Layer 3 of a small transformer language model trained on English Wikipedia (8 layers, counted from 0, width 64).
In attention head 0, each number of a token's query is one row of weights dot the token's vector x. The head spreads its attention over the tokens so far by the softmax of query dot key.

Query weights of the head. A number n stands for (n - 500) times 0.0015.
q0: 409,323,514,600,391,465,364,528,600,237,308,758,426,477,469,407,564,370,766,466,258,412,537,323,528,535,436,354,528,394,801,390,480,639,441,389,425,693,295,414,424,314,600,445,509,581,366,496,481,486,574,219,137,682,404,605,372,918,415,621,517,432,567,574
q1: 543,382,668,330,432,492,330,567,523,662,580,643,471,658,493,480,320,370,558,349,605,470,434,570,636,453,552,482,437,367,587,730,470,468,262,369,543,504,460,626,521,533,484,665,613,619,375,314,317,348,515,679,480,643,460,782,535,565,621,463,486,588,367,481
q2: 534,632,597,482,250,508,511,339,468,536,651,346,435,404,580,511,467,663,581,344,567,428,377,499,397,567,500,505,366,410,548,551,493,446,452,717,446,402,448,590,572,269,404,487,566,503,394,325,650,606,597,520,409,534,413,571,423,426,251,569,258,474,632,446
q3: 458,571,486,538,582,713,682,517,441,436,714,235,469,467,505,711,413,489,360,391,443,533,592,601,377,278,534,471,566,440,766,423,524,428,345,655,436,782,499,424,554,482,377,559,705,489,476,597,621,465,420,384,406,404,556,491,434,514,681,415,421,466,553,493
q4: 551,521,550,519,458,644,590,457,559,434,652,141,384,566,471,745,386,597,393,647,526,533,628,650,335,783,227,540,590,649,554,587,734,623,677,573,446,517,648,599,704,783,348,597,421,569,319,572,640,935,524,688,631,569,394,872,266,287,495,590,339,410,523,746
q5: 561,768,352,620,672,620,848,521,662,590,629,338,524,786,676,621,319,455,558,359,428,366,245,646,122,587,433,614,550,434,368,448,622,390,502,588,447,261,659,484,375,394,377,761,504,467,518,613,589,329,495,562,612,358,699,610,542,214,351,403,420,353,332,644
q6: 310,487,441,483,487,407,377,460,627,632,560,652,533,539,377,146,662,504,494,385,507,487,439,636,571,508,393,233,345,689,495,463,496,531,400,551,517,422,423,340,575,647,543,733,372,381,553,670,667,232,293,503,612,371,447,389,626,651,565,555,704,528,634,556
q7: 451,482,300,314,524,399,397,501,685,451,464,614,480,523,507,315,577,433,736,473,686,427,545,379,500,345,520,325,591,440,603,388,341,328,557,561,580,568,553,358,254,636,709,606,448,707,522,419,395,458,314,395,293,563,776,301,636,570,546,290,480,603,665,581
q8: 356,497,581,414,430,582,526,351,264,370,424,513,539,638,629,493,559,376,427,530,408,708,423,597,387,269,620,397,506,336,454,685,505,594,694,372,522,643,534,501,471,359,523,379,264,533,635,616,487,646,398,777,443,407,413,390,504,626,466,463,372,503,448,467
q9: 619,691,532,475,201,424,507,525,701,603,339,194,529,364,679,584,431,375,412,555,493,664,567,625,563,706,291,627,640,588,461,705,683,476,689,408,275,322,550,594,649,397,565,551,403,559,373,359,546,508,857,490,580,485,577,410,467,361,601,356,316,364,526,433
q10: 622,724,261,483,422,428,407,438,314,575,584,473,406,536,580,531,513,528,135,378,566,477,430,468,342,650,689,635,318,459,151,436,276,396,322,560,623,560,505,509,368,649,517,643,552,615,499,518,515,426,533,488,478,213,798,269,607,393,604,362,625,413,369,528
q11: 548,388,448,442,707,486,487,519,476,477,427,629,601,531,469,596,489,747,465,300,376,575,605,356,522,425,507,652,509,703,415,437,459,309,469,709,707,550,377,252,568,574,476,440,416,630,376,376,564,455,600,507,552,742,522,495,312,624,773,602,392,349,405,474
q12: 475,518,423,634,548,373,555,583,497,477,644,352,296,541,505,668,372,527,379,346,434,439,425,473,573,758,471,587,638,529,584,259,665,416,679,218,533,414,687,550,672,476,557,687,580,409,452,367,445,652,570,451,617,498,327,482,544,657,503,665,233,622,561,523
q13: 562,434,599,761,525,483,376,555,560,624,412,521,579,530,400,445,658,385,282,690,586,547,505,588,491,376,441,470,599,457,629,421,400,524,591,513,640,667,464,519,410,382,539,625,638,537,468,387,285,368,459,429,493,345,527,571,524,543,602,437,361,435,322,731
q14: 631,551,568,751,333,616,582,434,527,557,504,724,485,541,245,535,498,376,483,764,379,489,529,671,882,396,209,366,540,456,753,656,795,469,764,321,531,580,409,485,635,405,535,574,455,555,509,469,751,517,581,506,317,674,388,549,360,672,485,589,401,642,277,512
q15: 492,599,647,547,519,804,804,613,403,379,829,178,485,357,412,520,404,307,498,477,399,413,599,470,585,684,345,782,569,516,476,497,752,423,566,630,444,42,483,522,813,366,509,598,553,620,590,510,673,654,687,566,573,591,482,570,529,351,358,685,314,316,417,697
q16: 458,527,399,638,526,569,422,492,621,555,360,463,637,442,491,601,472,533,577,529,500,526,388,479,606,380,469,460,316,452,438,491,501,763,507,423,493,435,664,434,665,486,465,462,560,480,481,315,582,468,495,614,297,696,382,521,324,552,551,542,493,478,433,583
q17: 544,651,406,538,597,719,668,582,591,443,554,538,531,219,274,463,503,414,607,340,506,498,311,441,462,550,304,636,479,460,597,587,502,472,558,462,326,495,493,724,665,530,370,509,695,429,491,326,396,579,827,649,440,522,333,485,465,511,471,660,535,535,588,705
q18: 418,354,379,323,567,402,466,539,362,611,628,421,616,506,560,305,464,508,349,529,484,223,426,372,319,650,488,240,375,535,320,408,142,483,585,500,641,374,421,412,393,645,392,242,222,253,573,498,484,311,522,584,500,397,740,532,703,247,796,492,361,551,627,520
q19: 478,629,563,607,505,571,470,720,674,512,538,541,550,668,536,586,459,424,477,556,384,397,275,595,550,374,476,681,525,346,481,572,231,350,360,653,269,353,562,359,646,738,283,562,317,540,527,578,468,337,506,462,793,518,645,470,360,353,567,543,554,552,319,540
q20: 371,562,471,598,626,501,288,529,380,458,619,962,530,738,410,319,306,340,518,582,498,564,627,215,709,322,479,318,553,370,856,415,517,441,608,550,542,524,562,558,560,654,521,541,632,421,753,548,550,523,463,511,433,490,501,538,384,557,520,432,657,480,436,373
q21: 640,605,510,499,521,599,408,583,449,613,623,482,513,494,424,781,472,456,588,544,494,330,527,633,331,318,507,484,602,380,303,591,577,345,596,417,305,224,596,637,723,356,565,609,522,362,413,401,626,589,673,309,351,449,460,624,246,636,518,520,422,463,458,361
q22: 500,486,527,460,367,626,662,601,357,766,627,346,377,474,607,604,272,378,299,412,434,599,458,687,508,471,504,737,434,350,523,341,503,321,746,574,502,547,596,658,339,626,562,604,430,431,442,562,452,569,630,458,625,554,492,471,352,400,496,211,624,481,582,534
q23: 314,480,437,517,733,321,618,580,509,374,406,530,339,521,608,388,618,461,464,516,544,404,428,516,284,470,913,551,339,434,492,491,491,533,273,679,418,568,412,367,454,689,427,418,485,411,563,552,615,156,499,421,541,321,696,564,534,550,681,423,650,692,576,405
q24: 456,379,685,580,335,884,368,493,497,732,566,613,498,549,411,373,544,649,654,576,540,613,572,392,721,512,410,298,567,353,556,313,648,457,380,440,426,520,578,439,611,455,317,468,424,485,328,587,255,805,577,546,197,764,238,474,621,732,630,704,484,513,516,482
q25: 368,613,442,636,405,463,564,202,574,673,444,734,488,375,594,337,553,578,563,582,541,545,751,448,569,215,422,549,534,516,635,653,572,463,627,615,639,674,413,598,474,489,566,599,533,469,543,544,662,321,438,553,605,627,431,552,531,775,604,637,489,557,580,409
q26: 646,522,503,299,546,632,434,432,616,545,281,652,588,700,540,406,547,421,642,428,692,440,499,517,351,538,443,620,557,675,469,547,420,417,376,596,636,526,650,561,620,624,565,540,486,425,480,586,749,490,646,333,573,398,617,287,519,475,490,515,367,664,360,424
q27: 612,451,513,610,628,581,748,554,600,545,578,178,591,633,522,685,512,480,528,476,530,568,675,503,275,603,299,857,580,234,288,694,495,554,344,551,477,361,656,642,560,440,349,547,316,477,500,331,541,535,511,384,552,385,387,467,424,299,425,368,324,244,635,576
q28: 466,412,521,645,290,684,691,405,717,487,580,385,409,488,260,673,411,638,593,683,297,511,418,244,575,571,448,504,540,643,641,595,541,602,750,542,638,464,514,498,494,505,412,756,569,417,574,591,462,692,622,506,491,459,441,491,240,548,813,503,675,457,621,535
q29: 476,485,439,604,697,499,651,645,652,406,620,370,483,616,531,456,399,405,440,453,489,676,474,588,511,662,615,621,625,533,309,614,644,599,538,784,482,341,392,500,428,617,615,373,373,435,413,532,641,701,519,645,510,558,390,646,491,321,494,296,301,602,322,666
q30: 514,377,376,377,187,445,448,307,574,508,614,773,670,636,240,516,631,286,512,501,508,404,683,392,863,824,584,251,449,408,678,542,344,449,351,354,404,489,286,561,591,455,511,442,606,650,663,477,368,462,597,558,407,424,495,562,642,802,561,548,515,643,631,333
q31: 542,77,476,507,577,438,430,382,385,548,416,746,634,352,309,286,566,463,525,719,167,553,748,559,777,279,381,463,635,543,899,537,545,381,651,340,213,366,482,354,877,644,448,538,801,589,527,597,443,716,597,572,177,656,448,589,488,812,257,704,500,411,601,428

Each question shows a short text with each token's key, already scaled and adjusted for position as the last token sees it. A number n stands for (n - 500) times 0.0039.

Then comes the last token's vector x. A number n stands for (n - 500) times 0.012.

0 " k": 744,578,509,569,633,463,466,403,442,537,303,378,694,540,739,602,648,671,296,410,497,624,355,236,627,599,481,376,647,400,626,809
1 "ill": 760,656,572,558,672,348,392,372,518,544,239,397,723,485,771,643,622,718,242,446,588,636,370,286,691,556,506,422,606,434,652,873
2 "ing": 769,631,530,531,656,347,398,385,527,496,247,425,722,473,745,669,607,757,261,414,613,593,362,235,666,549,472,421,677,472,685,897
3 " and": 742,598,506,528,667,361,432,380,488,521,254,435,679,478,795,686,631,719,288,418,598,557,345,219,700,606,512,361,715,451,695,869
4 " re": 794,638,537,507,536,411,420,381,531,503,250,410,749,526,725,632,607,697,242,334,601,596,440,240,750,541,446,418,654,453,621,861
5 "a": 768,591,519,514,624,340,452,373,541,531,229,377,730,524,766,634,612,714,256,351,585,560,427,274,729,505,476,414,645,439,630,886
6 "ff": 721,639,488,533,651,367,446,373,507,512,230,392,779,547,796,592,643,723,282,414,633,583,398,230,714,566,469,436,619,433,689,906
7 "ir": 758,641,507,561,621,347,440,342,509,455,247,459,732,568,777,618,613,721,256,412,622,519,420,261,717,516,456,456,672,456,652,879
x: 421,486,567,498,557,450,366,474,377,492,496,684,474,371,590,390,635,466,535,620,517,481,425,426,351,573,634,369,484,572,554,514,296,404,419,340,540,528,417,467,501,479,552,532,598,443,452,427,397,385,443,594,593,445,501,478,627,881,479,454,692,775,565,518
Which two tokens does the last token look at most, in order? 4 " re", 6 "ff"

0 "N": 762,577,493,574,643,459,462,395,465,541,269,401,669,521,761,627,667,668,286,417,515,625,325,220,630,616,479,375,649,404,620,825
1 " ": 767,620,571,474,592,390,389,419,502,603,213,415,745,465,745,631,622,697,250,406,614,582,390,223,662,620,503,441,656,406,618,883
2 "9": 765,631,537,509,583,364,401,383,547,588,221,441,736,500,751,610,606,689,228,404,600,575,398,211,684,576,501,476,687,453,628,885
3 "5": 785,646,526,503,601,352,373,376,545,600,192,460,730,524,751,633,630,691,248,407,601,552,373,211,665,572,516,438,678,459,620,900
4 ".": 773,576,524,497,655,362,421,380,510,559,180,453,698,510,795,650,660,668,280,383,632,568,376,214,666,597,532,366,702,449,655,890
5 "8": 795,600,528,515,611,364,419,367,503,583,180,469,709,511,777,621,621,690,265,424,582,549,365,243,659,599,476,448,681,478,625,936
6 "4": 807,626,538,504,616,354,386,378,517,603,155,479,694,517,761,628,621,681,284,415,579,534,354,237,641,574,494,409,658,478,623,921
7 "4": 803,638,537,507,623,343,375,381,529,606,154,488,688,523,757,624,614,677,301,416,576,526,357,245,628,575,495,406,649,481,632,913
x: 431,564,484,629,491,422,484,387,516,510,466,585,482,391,449,378,858,465,494,556,401,485,453,465,418,547,486,440,436,637,718,540,180,421,506,324,469,641,436,507,474,509,533,498,532,422,495,454,439,485,445,512,544,452,490,526,622,800,522,501,645,750,508,540
Which token does the last token look at most? 4 "."

0 " se": 744,591,489,575,627,493,462,394,434,502,277,389,700,533,755,608,637,665,280,414,510,639,365,225,679,583,446,360,665,404,606,830
1 "ver": 740,582,507,567,633,391,435,400,509,492,256,387,689,474,764,654,592,752,251,432,619,614,412,221,705,534,483,445,691,434,663,918
2 "al": 813,647,539,533,663,401,403,394,523,467,243,436,740,499,765,641,677,706,250,382,605,575,347,257,702,515,443,419,663,463,613,893
3 " w": 735,627,543,567,593,336,424,370,468,504,296,363,742,511,773,638,631,716,244,410,578,597,411,245,689,559,492,436,689,399,675,904
4 "ee": 764,648,534,585,649,355,411,393,515,483,259,458,721,526,793,610,621,715,251,380,597,603,386,250,718,553,472,412,702,454,652,866
5 "ks": 746,623,488,529,641,342,404,423,482,521,246,402,696,496,776,669,613,773,282,444,606,587,374,248,670,557,455,405,680,476,747,891
6 " p": 802,657,544,496,540,351,450,374,534,494,251,393,713,513,775,608,579,671,266,376,584,585,453,232,701,548,491,463,651,423,639,891
7 "ri": 719,644,545,554,590,395,449,405,587,543,253,421,726,530,776,595,538,656,275,342,594,621,412,261,753,527,494,407,624,392,680,894
x: 336,520,315,523,485,339,385,532,412,529,489,703,434,391,516,452,684,491,502,530,432,466,381,506,423,527,575,492,489,479,605,451,158,503,427,422,562,555,591,537,448,444,487,589,560,471,433,461,342,415,386,519,466,439,471,415,620,836,441,400,670,686,489,521
Which token does the last token look at most? 6 " p"

0 ".": 758,525,510,552,674,484,491,397,420,549,253,409,661,518,764,641,668,658,290,419,524,616,313,249,628,619,480,347,666,440,607,835
1 " B": 794,581,508,476,606,403,427,400,516,565,232,432,688,522,835,617,638,667,219,404,602,597,342,254,674,606,480,480,660,434,568,886
2 "enn": 721,614,509,527,616,369,456,381,547,538,226,395,672,592,799,586,633,732,185,421,548,613,424,225,695,586,529,471,622,462,640,813
3 "ett": 767,631,448,540,651,396,421,332,527,476,188,467,691,571,815,623,626,707,209,427,628,607,333,251,684,577,475,449,628,476,612,884
4 " H": 783,674,470,501,606,379,431,383,557,540,232,460,651,571,800,604,633,680,180,409,612,642,381,314,657,603,515,460,632,466,582,876
5 "ouse": 790,647,519,534,656,337,421,352,502,521,195,487,601,553,802,584,688,699,194,403,623,613,344,272,677,602,481,435,660,487,639,870
6 " |": 790,592,488,561,595,406,468,398,527,506,191,483,638,498,729,657,642,664,227,401,621,567,338,261,683,619,479,444,639,459,642,888
7 " John": 782,609,478,498,599,398,469,414,521,497,188,426,678,526,803,610,657,652,235,349,654,585,354,248,703,627,482,434,637,443,617,898
x: 366,580,483,588,528,473,369,537,487,589,484,643,550,348,501,423,751,504,554,570,505,444,490,503,365,523,547,392,534,538,719,535,313,434,509,537,481,555,429,289,386,462,456,559,441,571,443,516,424,458,446,484,495,456,393,401,583,849,473,376,792,707,484,476
Which token does the last token look at most? 7 " John"

0 "er": 753,590,503,566,669,468,479,373,454,531,267,412,678,542,747,622,657,685,289,399,536,628,327,244,623,606,465,372,657,429,604,847
1 "rit": 785,642,502,526,671,433,403,342,517,512,203,435,708,549,793,660,624,754,288,447,610,628,322,257,739,545,456,456,596,464,668,862
2 "or": 772,654,508,504,685,357,431,288,484,495,200,454,677,548,742,641,655,743,253,414,625,592,373,313,680,536,489,471,645,510,606,928
3 "ies": 727,647,486,533,694,377,407,343,474,505,212,449,675,531,730,654,614,757,245,427,610,580,336,297,659,556,473,420,643,482,668,902
4 " con": 814,645,501,543,653,423,388,409,539,482,248,424,710,523,758,594,611,651,249,378,653,597,423,249,745,596,439,460,633,441,629,906
5 "stit": 757,639,501,573,622,349,463,367,520,512,276,451,721,511,773,566,614,703,267,381,568,558,333,234,771,494,430,450,675,483,655,831
6 "ut": 768,648,479,532,628,321,443,363,538,473,245,385,712,476,717,606,632,773,271,420,634,595,393,222,695,471,440,455,638,487,686,883
7 "ed": 757,625,480,505,683,308,424,344,505,468,257,418,709,505,729,602,631,746,284,416,653,546,369,261,692,555,450,423,698,494,670,879
x: 411,482,533,555,581,473,370,543,397,509,556,580,542,382,542,375,720,432,565,471,397,472,376,492,323,575,561,349,390,574,709,526,325,370,455,427,494,644,385,443,467,457,448,464,542,448,388,475,297,360,429,504,585,436,418,503,581,812,491,549,630,690,524,486
Which token does the last token look at most, and with what share of its attention? 6 "ut", with about 30%

0 "S": 768,562,471,561,640,465,459,405,460,535,256,408,661,521,763,623,660,650,279,411,522,626,331,219,637,605,483,378,648,408,600,832
1 " (": 789,536,498,524,608,366,423,389,499,558,220,401,673,471,762,642,656,642,240,399,612,551,380,186,683,621,459,448,684,396,559,885
2 "d": 779,521,539,460,629,348,419,391,535,516,240,413,697,456,814,607,646,685,208,407,613,598,413,214,708,603,484,452,650,409,582,866
3 "red": 765,540,517,470,662,361,439,386,524,510,206,391,728,476,783,587,620,677,202,388,633,562,395,198,718,605,483,447,669,444,609,888
4 "ge": 763,600,532,526,665,357,422,348,531,528,211,451,671,523,791,622,664,717,225,344,599,589,384,243,690,617,441,403,684,436,664,890
5 ")": 747,627,509,549,614,381,461,365,456,512,186,451,674,496,770,612,643,702,257,417,611,531,386,211,664,613,437,405,722,471,644,881
6 " M": 781,645,473,473,586,382,440,406,552,502,212,456,688,565,812,608,649,662,184,396,594,575,380,247,675,610,498,450,658,426,586,872
7 "ore": 797,610,465,515,606,364,436,408,578,484,213,457,615,599,810,625,664,669,192,381,632,589,373,246,676,556,463,429,614,499,588,921
x: 340,601,550,562,576,405,363,475,457,603,442,649,492,468,524,410,860,565,581,484,393,498,438,528,437,476,619,426,556,565,711,522,292,415,508,459,448,565,486,517,404,436,465,588,482,453,531,444,394,386,448,472,538,439,421,422,586,804,445,475,689,729,465,502
Which token does the last token look at most? 6 " M"

0 " se": 744,591,489,575,627,493,462,394,434,502,277,389,700,533,755,608,637,665,280,414,510,639,365,225,679,583,446,360,665,404,606,830
1 "v": 739,657,563,518,622,406,423,363,549,524,259,415,754,592,837,619,613,732,268,404,621,609,415,219,678,572,487,442,690,424,654,847
2 "ent": 749,664,507,549,617,379,455,344,525,497,275,372,694,519,756,655,641,763,244,429,658,568,370,175,687,525,438,457,675,453,681,880
3 "e": 746,656,545,517,668,380,406,372,517,488,230,428,686,552,784,655,637,741,298,398,612,588,362,247,719,521,499,409,667,459,644,916
4 "en": 764,651,504,514,674,382,436,371,528,493,265,426,709,530,743,660,600,731,288,430,621,563,344,255,721,557,438,507,627,467,694,953
5 " c": 803,664,537,491,604,338,446,388,549,543,280,391,700,562,776,613,623,679,271,349,619,587,449,247,725,542,458,445,616,416,625,870
6 "iv": 735,643,563,510,600,349,412,376,562,511,244,460,757,559,787,598,551,692,235,348,628,624,434,236,712,567,486,415,660,430,657,883
7 "il": 775,690,534,539,637,350,401,362,534,460,218,452,734,486,761,575,650,705,267,413,632,597,410,281,734,544,441,404,650,453,631,877
x: 448,459,466,547,591,446,397,574,455,519,485,643,473,312,508,374,725,389,440,525,509,478,414,526,383,545,635,436,457,574,718,516,295,429,506,370,556,614,439,553,461,467,518,480,541,492,437,502,379,446,379,464,570,311,420,423,685,763,454,508,718,755,516,516
Which token does the last token look at most? 5 " c"

0 " acc": 765,556,523,546,622,443,495,366,442,551,298,394,726,517,739,611,692,671,282,367,499,652,359,236,650,584,464,369,647,419,627,835
1 "ord": 783,586,556,562,689,382,452,294,523,497,221,408,736,504,791,620,676,725,266,380,565,614,332,299,671,549,490,425,678,443,660,842
2 "ing": 778,566,509,528,678,333,410,346,535,476,254,431,723,468,744,655,630,761,300,381,588,591,365,239,672,552,420,416,701,476,660,898
3 " to": 769,602,515,565,641,347,421,384,440,523,281,412,708,500,796,681,618,759,287,404,589,589,392,260,736,566,460,375,658,425,664,858
4 " the": 785,618,543,546,656,362,444,369,477,520,224,430,630,485,816,624,629,697,253,393,611,572,365,198,712,574,466,368,682,412,669,843
5 " ": 757,586,585,463,576,344,410,442,539,568,236,409,766,472,730,602,608,693,259,335,610,586,423,220,702,599,454,437,680,380,616,867
6 "202": 738,574,568,498,589,331,405,428,591,534,267,455,763,517,763,558,626,616,332,298,597,577,412,185,658,547,476,422,680,424,630,849
7 "1": 782,599,517,541,608,322,419,406,561,570,199,457,714,520,741,574,608,712,306,376,568,582,384,229,683,549,468,429,696,460,631,926
x: 378,589,482,598,480,344,450,410,420,515,457,581,520,434,471,419,818,540,495,528,430,448,447,453,425,561,560,370,418,622,709,490,221,453,493,338,540,663,455,445,458,463,566,532,473,356,482,485,394,485,403,499,521,403,437,479,536,831,555,488,598,722,544,489
Which token does the last token look at most, and with what share of its attention? 6 "202", with about 70%

0 "ce": 748,590,499,578,668,473,475,379,449,541,263,404,676,536,765,619,640,688,303,397,521,633,342,239,637,613,469,365,655,434,613,835
1 "pt": 785,651,500,554,679,356,424,324,507,487,213,414,697,511,807,666,658,757,210,434,578,593,314,201,695,520,428,421,640,490,632,910
2 "ed": 763,618,480,517,705,355,429,351,477,486,231,401,710,506,771,640,638,750,240,436,634,566,356,243,693,569,462,435,700,504,649,904
3 " by": 812,613,488,542,642,378,451,352,447,488,205,429,682,478,798,675,660,704,248,369,603,570,366,220,682,585,484,372,694,475,653,874
4 " j": 762,638,497,507,543,338,455,348,521,510,268,419,674,558,793,650,632,738,221,376,561,618,435,263,739,560,481,445,645,429,596,862
5 "i": 772,633,521,488,588,367,428,362,559,547,214,387,705,503,750,640,604,709,214,396,630,595,411,271,726,502,486,420,629,445,647,929
6 "h": 784,666,493,462,586,362,411,368,508,488,231,430,730,537,794,666,635,706,237,420,621,594,355,273,731,535,518,443,633,486,645,931
7 "ad": 811,683,546,477,635,338,421,393,532,496,214,450,707,542,801,623,635,703,234,417,640,560,336,220,705,529,468,449,610,470,650,876
x: 422,453,535,578,563,413,424,431,478,542,465,690,487,391,538,385,760,398,584,535,452,492,450,452,401,512,625,475,391,553,675,521,321,391,473,454,431,585,462,448,449,466,461,500,629,455,419,508,366,371,524,540,496,358,466,469,722,807,463,457,758,704,495,474
Which token does the last token look at most? 4 " j"